Layer 16 of a small transformer language model trained on English Wikipedia (19 layers, counted from 0, width 128).
A neuron's activation on a vector x is SiLU(gate . x) times (in . x), where the dot is the dot product.
The model reads these tokens: " man" " with" " f" "ing" "ers" " like" " sc" "y" "the"

The vector x that enters this layer's MLP at each token. A number n stands for (n - 500) times 0.0089.
0 " man": 224 714 428 617 540 619 493 672 469 322 540 306 472 610 626 539 442 548 125 640 394 316 304 474 252 611 349 560 327 523 627 518 553 406 445 581 603 695 755 692 200 372 592 396 365 307 636 628 755 487 478 606 438 464 628 266 490 280 511 581 582 548 478 666 531 390 479 439 316 721 661 398 444 398 423 352 556 518 562 391 607 513 410 462 599 299 237 602 518 721 561 390 510 500 621 387 533 292 526 334 758 709 489 307 665 596 790 492 606 451 495 223 549 593 517 394 420 510 542 665 429 432 629 472 558 569 474 446
1 " with": 387 651 501 560 642 647 585 529 477 505 498 463 577 549 485 470 462 591 481 390 490 26 362 632 510 379 553 616 590 574 456 476 487 443 328 652 576 556 580 527 408 489 472 441 418 421 552 488 469 452 598 456 345 166 515 432 509 482 327 474 518 528 511 557 465 479 564 453 535 641 602 559 549 621 390 478 411 477 509 640 563 373 528 536 455 393 498 546 570 452 599 376 467 531 418 504 481 373 520 350 602 536 417 412 489 569 600 475 479 607 510 538 398 567 623 471 391 588 529 494 433 794 566 561 505 569 483 615
2 " f": 551 604 567 541 609 320 417 343 557 604 529 505 495 403 412 476 565 577 493 572 427 278 432 654 322 485 430 286 456 218 551 187 473 312 490 620 547 596 639 648 572 610 623 331 434 501 575 397 503 280 777 672 504 665 599 263 480 761 424 514 577 605 531 573 640 459 452 425 497 571 313 653 441 381 385 603 530 675 462 415 558 342 804 423 356 317 390 438 310 360 319 626 425 433 306 593 388 381 406 522 866 514 157 422 465 488 435 281 336 347 617 451 601 567 594 654 505 551 543 414 482 641 519 566 479 356 649 494
3 "ing": 608 348 455 455 651 401 387 910 426 441 520 437 505 434 233 424 499 569 512 491 293 468 540 522 618 358 527 570 469 558 446 402 470 284 367 661 604 748 585 380 520 533 187 746 517 520 499 425 381 427 618 610 490 488 559 268 445 456 462 301 427 498 746 427 592 599 275 311 313 465 292 431 433 502 408 414 339 673 644 569 520 358 517 535 314 707 562 440 342 458 511 308 410 463 569 464 764 583 524 285 343 680 718 406 599 668 630 377 374 303 572 513 588 709 404 530 292 528 692 403 542 602 239 416 331 253 772 524
4 "ers": 363 519 393 442 523 562 553 338 357 590 596 487 640 454 396 660 438 611 399 447 348 322 559 659 537 441 537 522 569 494 570 318 462 430 325 634 490 483 698 504 444 545 677 405 523 463 515 379 395 466 689 519 376 345 556 469 483 539 496 626 658 507 669 350 478 637 650 390 381 567 419 538 533 431 385 447 610 470 530 519 410 484 540 454 473 338 420 514 639 474 725 475 377 484 501 426 594 545 789 465 553 400 410 456 509 656 691 382 366 420 365 407 491 554 456 371 419 371 703 546 452 805 515 590 371 515 606 526
5 " like": 402 555 473 522 552 644 547 610 518 538 563 364 549 576 431 465 454 702 427 468 475 148 426 576 523 403 621 668 594 604 538 436 612 352 421 636 620 478 622 549 467 516 500 439 447 395 460 576 454 425 644 551 458 208 560 440 371 555 407 485 539 402 490 462 490 445 445 468 498 611 591 612 436 541 423 554 456 489 448 618 547 465 584 577 554 372 449 620 570 531 604 464 565 474 442 492 478 365 576 419 658 525 371 469 442 629 591 425 479 599 513 506 453 553 526 458 320 561 604 464 463 831 513 465 561 593 465 547
6 " sc": 347 359 591 602 728 453 417 660 528 764 586 627 687 429 412 418 411 461 467 543 469 472 436 446 339 567 595 431 381 337 317 534 309 174 415 637 318 455 518 580 582 498 501 610 408 385 646 372 441 377 449 752 353 602 571 348 341 585 337 708 633 513 597 564 670 490 544 423 417 624 584 560 592 169 263 408 596 670 511 296 616 398 742 312 329 575 285 564 332 532 396 713 588 370 447 571 551 496 487 545 497 408 269 596 634 548 447 485 476 460 602 552 672 660 634 521 382 655 487 457 649 663 497 817 552 406 419 627
7 "y": 596 657 482 344 679 453 471 440 332 482 611 426 656 533 520 605 455 466 488 452 606 405 375 628 672 460 456 551 590 414 519 385 279 315 550 564 636 731 464 609 460 638 249 552 429 286 483 439 420 493 632 613 585 354 443 337 491 322 275 662 731 615 791 259 416 589 405 308 569 505 573 545 583 399 378 464 381 469 533 598 540 538 745 504 454 520 546 454 671 634 533 269 374 551 694 556 522 634 510 517 452 402 337 399 569 603 521 402 295 520 394 378 588 709 639 277 380 534 730 462 569 718 607 689 499 424 595 541
8 "the": 488 583 662 484 539 519 532 402 316 358 375 504 734 499 405 698 407 699 617 315 456 374 501 676 773 324 498 504 635 351 532 403 355 387 618 546 484 564 619 522 640 277 314 598 485 383 639 416 466 391 721 545 643 558 550 349 500 426 455 574 391 461 556 194 510 449 464 476 397 580 483 558 525 104 364 576 680 552 565 572 353 664 725 293 529 426 503 664 585 320 668 458 569 520 609 447 391 440 636 590 476 488 388 396 282 575 503 426 424 522 388 364 547 725 402 490 241 490 611 600 495 710 537 625 544 613 675 511

Each question shows the input weights of one neuron of the MLP. A number n stands for (n - 500) times 0.00069.

n135 gate: 578 421 436 719 485 570 537 607 561 313 548 351 569 651 893 429 584 330 559 474 570 432 300 644 572 433 396 522 464 436 587 227 518 468 471 616 763 419 351 255 533 450 328 324 426 387 580 584 579 397 624 602 573 467 485 485 565 659 554 500 580 774 361 664 489 729 628 467 475 386 621 434 456 638 366 242 606 372 548 556 438 656 474 500 551 566 467 401 446 504 575 489 372 464 802 357 595 511 265 504 570 322 507 544 377 570 536 344 438 507 313 414 504 400 608 468 493 673 580 540 382 182 366 582 581 584 743 361
n135 in: 387 558 804 598 671 459 503 521 409 490 555 619 616 282 332 698 483 473 361 538 483 479 416 507 327 613 802 479 538 504 565 458 298 463 153 364 524 503 555 651 343 510 541 615 538 366 517 438 708 573 617 551 747 539 661 370 521 206 544 449 434 362 379 479 503 280 500 486 356 365 651 354 534 458 524 521 641 469 448 610 521 476 497 563 531 459 490 266 497 649 483 735 676 411 416 524 306 521 630 637 347 408 674 497 493 538 483 452 497 486 559 376 535 497 473 577 514 469 524 569 663 703 510 456 678 323 452 503
On which token does it fire most, and how strongly? 0 " man", at about 2.1

n103 gate: 515 652 688 463 544 460 357 629 371 496 349 369 424 426 566 304 689 348 482 188 459 564 526 645 374 466 659 489 354 663 768 596 545 529 533 496 693 474 401 701 445 551 394 584 695 485 387 313 656 563 588 682 635 750 586 391 344 653 598 554 408 676 496 638 496 201 596 377 672 478 536 655 310 358 522 459 753 618 706 515 323 519 471 489 463 295 356 277 338 526 475 445 551 675 511 529 574 467 616 571 589 529 496 474 549 648 370 536 460 552 618 617 299 411 406 475 561 389 369 471 574 491 783 471 377 540 482 562
n103 in: 246 485 146 368 732 441 377 403 482 712 515 424 709 463 633 431 434 434 429 444 556 331 677 613 449 526 631 515 540 400 537 395 402 504 377 575 741 627 356 628 408 409 559 550 612 537 518 563 430 448 286 474 721 379 643 555 493 308 467 460 719 608 433 560 515 570 504 338 216 470 659 537 530 387 485 272 207 675 407 359 586 376 652 553 533 330 385 526 350 325 394 578 285 761 417 381 589 526 572 507 623 364 361 393 527 627 485 607 612 636 515 759 485 496 409 644 449 541 578 515 705 434 474 406 587 582 345 611
Which token does this neuron like most? 2 " f"

n8 gate: 587 567 212 307 520 568 422 507 699 517 340 552 567 544 497 583 419 620 466 575 493 405 414 435 583 441 550 514 725 416 507 391 541 406 531 533 483 326 544 703 466 393 598 489 374 463 460 503 681 520 224 393 493 372 582 621 691 435 560 527 524 530 378 445 633 372 354 445 439 510 625 558 527 659 271 650 476 425 548 621 507 469 334 593 446 281 459 568 510 483 377 375 574 366 493 742 731 355 383 756 579 560 421 460 597 374 470 668 632 517 544 684 500 397 473 730 363 568 348 554 599 667 534 676 527 289 436 585
n8 in: 444 349 311 497 642 220 332 558 507 418 236 566 574 575 412 307 341 567 610 621 503 362 452 686 644 653 534 675 571 458 574 462 614 493 404 546 552 565 670 524 463 561 609 521 455 392 588 428 702 531 422 564 690 417 490 439 690 621 510 443 544 548 428 656 582 398 589 552 354 531 670 779 442 750 422 390 384 418 264 430 500 614 350 639 401 741 555 565 487 531 611 568 531 449 510 462 531 388 493 470 497 517 483 510 577 376 227 348 390 517 600 587 580 382 527 417 426 579 398 551 565 584 432 416 189 466 381 626
On which token does it fire most, and how strongly? 1 " with", at about 1.2

n73 gate: 606 398 500 520 537 409 577 459 516 554 517 555 613 183 607 445 493 450 564 334 432 770 466 402 434 674 619 423 733 448 487 439 297 450 449 610 490 540 600 524 483 540 544 567 520 430 296 688 278 493 347 447 480 657 313 457 517 531 470 401 517 648 641 517 308 427 544 612 433 588 405 520 460 531 553 514 356 564 450 407 449 633 503 772 507 597 497 359 398 517 305 440 878 384 425 402 450 580 596 337 388 324 605 657 370 615 603 467 409 364 345 607 582 334 405 510 593 503 540 570 520 737 344 579 588 392 487 493
n73 in: 522 509 432 481 466 453 494 487 583 538 380 302 534 440 569 548 379 571 531 551 601 396 633 570 614 660 398 450 211 513 515 589 294 466 528 624 614 497 406 519 503 414 365 464 513 351 503 660 720 519 463 441 428 506 443 509 267 653 633 608 525 534 415 586 487 506 541 653 541 443 586 582 640 264 519 396 322 670 491 436 620 618 506 335 475 469 588 325 552 453 401 453 462 382 474 509 708 475 542 673 724 444 456 512 683 547 404 363 626 468 686 265 487 443 534 537 568 307 643 356 579 312 624 426 484 519 491 513
Which token does this neuron like most? 6 " sc"

n189 gate: 643 441 531 400 463 632 523 663 496 409 489 496 351 742 365 628 395 433 409 485 603 633 473 538 589 604 474 390 320 492 627 420 344 612 636 671 557 511 564 653 407 426 508 378 322 620 462 689 422 720 451 436 347 423 156 526 410 645 619 537 432 383 753 565 439 504 746 779 354 413 526 485 687 554 597 321 365 663 288 485 439 477 504 370 650 354 360 402 682 693 641 526 632 425 619 792 527 748 800 679 443 579 591 590 627 515 422 500 644 285 477 419 454 523 315 482 519 344 579 380 360 496 425 511 722 432 470 602
n189 in: 616 486 534 407 657 474 518 519 403 327 725 246 638 707 346 447 606 406 371 359 455 599 321 578 475 395 644 437 555 511 340 489 548 355 537 373 448 341 595 601 485 435 544 477 482 566 570 423 482 670 540 649 496 406 426 453 471 306 511 446 607 529 603 425 393 836 352 507 613 452 504 411 493 519 657 426 416 412 91 440 408 768 695 578 449 570 559 669 366 585 569 529 643 566 668 367 293 387 463 386 726 507 359 745 421 400 348 722 419 481 507 556 742 414 489 461 460 522 350 643 629 318 602 651 608 356 606 680
On which token does it fire most, and how strongly? 3 "ing", at about 0.17

n107 gate: 511 562 477 519 463 571 481 605 764 620 508 618 389 684 794 634 448 426 489 428 636 786 712 613 511 614 570 466 415 848 507 327 470 334 361 550 390 568 228 409 415 345 302 375 481 411 370 448 589 530 437 174 322 770 595 619 456 398 563 585 306 388 309 477 301 545 451 356 541 383 587 383 623 466 682 568 511 478 444 477 342 549 500 618 615 474 403 481 441 492 434 504 384 363 599 519 361 586 416 518 628 533 685 600 435 729 541 300 515 481 568 557 553 568 493 275 559 707 403 608 361 693 415 566 443 725 559 698
n107 in: 315 528 339 508 651 701 693 371 681 436 738 586 381 609 692 545 508 603 270 500 569 384 687 504 457 418 429 464 376 857 571 496 325 599 456 543 443 508 372 361 496 247 444 487 633 332 336 548 496 500 424 277 524 586 700 492 337 529 389 540 528 187 653 508 379 332 335 296 468 633 617 395 496 394 368 476 504 460 448 360 322 455 536 626 404 560 383 709 532 484 476 661 636 436 570 670 460 660 209 383 613 384 565 248 611 787 496 500 528 451 666 508 520 569 468 309 488 699 600 340 363 122 345 645 492 734 791 584
Which token does this neuron like most? 2 " f"

n93 gate: 547 466 496 716 477 488 477 555 417 496 352 413 500 453 423 325 377 397 399 535 637 596 292 254 508 524 515 457 627 608 596 414 457 634 302 280 539 239 793 563 485 473 411 217 340 316 643 690 366 539 454 304 711 618 720 423 254 410 317 703 512 214 430 516 379 334 426 504 569 632 153 512 350 591 350 305 446 578 539 667 531 559 655 488 496 369 655 427 409 492 568 461 492 473 386 543 345 608 642 571 317 419 348 442 468 442 450 351 519 571 239 651 378 445 477 233 618 695 454 427 496 523 266 466 461 372 419 577
n93 in: 366 588 332 471 634 349 600 561 670 638 423 340 509 642 551 441 366 576 381 445 464 464 467 613 670 647 566 610 392 497 443 710 581 519 429 472 481 497 462 585 456 497 414 577 397 583 458 654 579 597 513 532 455 657 500 484 551 614 377 592 593 583 458 497 323 446 635 451 449 474 587 416 420 510 443 704 206 465 436 470 452 419 519 669 254 385 532 551 610 487 472 433 586 503 585 532 741 510 762 432 662 557 209 436 638 613 696 694 632 445 671 365 464 370 626 603 535 536 443 577 497 545 398 428 390 584 529 417
On which token does it fire most, and how strongly? 5 " like", at about 0.63

n17 gate: 413 404 560 427 532 618 595 372 417 454 444 570 487 523 526 436 396 590 412 427 724 321 586 493 481 566 385 434 532 503 635 470 447 529 349 434 579 428 458 649 532 330 419 507 533 610 211 614 420 283 348 655 280 414 632 678 610 609 661 523 487 604 591 537 765 503 588 431 458 385 564 668 607 473 445 415 581 461 487 447 723 543 441 460 399 474 474 490 542 523 625 285 542 432 264 785 484 529 726 396 704 720 418 549 463 408 580 519 513 334 569 560 371 437 378 668 503 484 584 507 467 527 519 337 467 428 519 624
n17 in: 493 319 552 548 429 517 490 469 460 428 541 431 601 562 734 598 300 584 551 634 493 613 569 545 754 361 457 671 372 718 648 318 462 527 380 267 586 507 446 368 436 651 497 361 514 554 381 261 453 562 415 311 480 365 621 537 493 586 554 524 405 289 261 462 743 530 326 524 520 575 553 706 500 483 619 596 367 476 681 503 500 358 565 541 558 375 623 554 456 459 513 336 364 517 379 589 568 558 437 804 565 666 435 480 611 685 537 618 476 452 425 483 472 514 520 550 151 438 656 520 507 432 554 417 421 497 629 595
Which token does this neuron like most? 5 " like"

n160 gate: 703 503 538 667 500 302 503 561 586 594 257 418 407 527 584 566 533 278 412 575 707 490 316 527 553 623 516 574 530 573 424 456 524 384 308 671 565 547 731 575 497 457 413 307 436 500 711 557 417 571 373 480 430 538 646 457 387 285 543 357 483 564 587 418 466 473 402 490 396 466 647 510 654 510 670 754 483 311 409 483 379 473 692 486 530 577 551 423 441 605 431 500 534 320 390 301 642 620 479 542 568 533 351 453 421 351 560 710 493 497 571 510 350 381 480 262 669 551 239 480 568 480 497 454 422 399 744 429
n160 in: 429 675 492 366 646 457 597 430 492 457 352 488 542 589 350 353 669 561 422 767 590 216 449 512 538 354 755 469 481 580 634 348 457 366 321 660 586 621 488 488 719 530 318 367 430 696 519 728 607 484 627 707 750 319 802 458 634 363 714 370 601 539 682 520 364 531 578 410 442 492 560 469 639 504 373 605 496 477 310 579 391 339 415 374 369 504 438 643 371 477 222 736 531 358 472 317 360 512 330 568 418 458 461 277 457 430 531 630 430 622 457 365 630 347 625 383 599 457 515 430 667 227 477 473 508 636 792 310
Its three highest activations, in order, are on tokens 0 " man", 2 " f", 7 "y"

n31 gate: 549 366 390 560 445 692 515 403 572 618 607 455 558 619 584 765 350 500 519 444 478 592 466 664 609 492 478 252 339 473 365 429 578 227 552 688 358 600 555 222 646 435 459 458 545 749 467 644 766 556 577 643 485 342 597 680 390 377 420 267 511 600 500 504 526 650 570 537 471 734 464 515 709 402 463 652 588 533 530 508 326 421 611 567 338 375 367 456 612 415 413 282 500 269 586 663 622 360 534 579 441 507 567 610 297 496 289 555 659 313 504 390 463 593 587 342 584 537 427 478 641 205 708 525 545 581 540 747
n31 in: 574 257 344 580 563 522 376 318 302 636 433 819 441 487 409 377 626 519 436 615 423 461 574 526 397 548 665 532 318 549 400 628 465 559 732 482 285 475 440 474 685 578 386 645 417 626 591 408 541 398 550 638 591 448 593 538 378 548 534 447 487 212 522 503 602 629 614 561 506 481 469 526 462 497 547 525 509 484 475 416 274 429 421 404 538 531 475 645 469 684 584 452 450 456 497 497 541 576 381 482 462 434 599 664 594 392 375 619 395 725 322 497 503 526 534 442 575 679 506 582 599 433 309 676 503 640 497 487
On which token does it fire most, and how strongly? 6 " sc", at about 1

n183 gate: 526 331 595 359 461 393 300 698 553 640 758 649 444 518 496 394 269 775 486 641 681 504 576 615 605 482 528 644 581 397 451 622 572 553 514 552 482 313 632 754 468 398 386 612 611 528 457 346 638 381 486 543 450 398 431 418 525 333 560 581 314 546 211 591 417 596 633 377 671 478 493 540 543 675 500 550 357 604 425 504 425 435 382 359 582 326 511 404 742 539 595 479 422 518 511 600 618 319 354 628 547 387 514 479 631 583 341 539 554 496 478 474 265 623 451 712 718 688 536 493 299 239 532 563 518 532 301 346
n183 in: 623 566 529 446 701 521 368 464 472 511 532 695 500 643 535 529 440 444 464 446 493 478 478 575 347 551 730 386 416 383 686 400 500 493 664 264 367 457 574 330 384 497 489 674 579 669 606 397 602 343 444 556 461 634 493 444 415 464 763 454 674 340 294 536 518 620 454 392 514 500 624 385 564 363 751 550 316 628 454 416 728 662 546 215 578 581 397 638 277 347 528 472 411 673 496 671 479 528 558 490 518 313 360 719 580 429 265 637 614 504 382 354 403 532 545 614 605 446 676 489 475 462 648 622 572 308 373 337
Its three highest activations, in order, are on tokens 3 "ing", 4 "ers", 7 "y"

n109 gate: 485 553 500 349 748 572 699 431 716 471 471 537 507 206 558 359 425 371 435 559 555 672 562 420 610 533 248 315 267 784 282 288 672 546 504 486 489 718 540 518 461 379 583 583 373 518 464 688 279 445 320 425 435 478 555 493 618 489 607 536 543 326 388 721 525 363 456 375 565 587 655 639 500 301 482 431 428 518 551 422 518 588 417 419 450 518 460 417 358 420 450 475 554 407 389 518 653 424 448 521 340 504 496 568 740 435 596 726 714 449 631 700 661 379 376 648 365 635 701 587 482 585 543 383 379 438 284 514
n109 in: 457 430 410 440 579 282 680 766 479 567 315 372 401 466 679 539 354 355 546 538 648 721 623 627 529 739 385 428 193 543 459 365 356 434 445 395 538 626 529 564 301 558 303 351 584 562 679 554 459 631 329 413 600 547 568 562 471 542 566 471 458 429 64 803 525 358 521 751 458 635 414 525 408 291 304 635 538 609 752 483 496 598 165 258 638 437 563 416 644 353 405 450 391 475 581 344 496 546 483 683 437 512 369 588 740 580 450 259 567 266 660 607 683 246 438 671 422 445 471 508 441 948 537 557 678 349 255 408
Which token does this neuron like most? 6 " sc"

n288 gate: 722 621 572 382 625 749 581 514 545 482 295 597 497 447 441 723 315 451 430 500 596 366 603 628 576 579 414 426 305 489 521 511 610 670 454 392 525 422 357 536 357 393 339 577 278 556 542 584 604 391 657 490 531 350 386 493 399 379 296 698 437 454 647 493 405 434 687 400 308 387 555 550 427 386 570 744 542 595 616 432 313 507 563 507 420 357 616 486 593 447 348 335 416 577 536 362 419 671 350 452 557 430 500 563 421 281 465 611 401 379 553 493 692 408 324 637 510 309 385 262 500 360 437 352 500 592 768 581
n288 in: 358 500 570 454 605 504 526 618 330 625 598 822 459 576 193 620 489 448 587 607 451 473 779 466 511 531 430 496 448 270 414 549 515 452 591 627 630 405 282 358 601 500 444 504 349 545 365 334 333 693 444 522 552 492 252 216 657 481 463 466 387 372 696 239 436 534 583 466 350 693 383 625 403 634 429 530 541 628 553 616 610 401 127 355 642 571 375 308 345 557 522 459 538 407 630 466 443 665 465 507 363 537 238 646 415 390 552 496 519 542 670 573 439 569 493 460 455 112 380 647 508 305 481 448 489 515 683 504
Its three highest activations, in order, are on tokens 8 "the", 0 " man", 5 " like"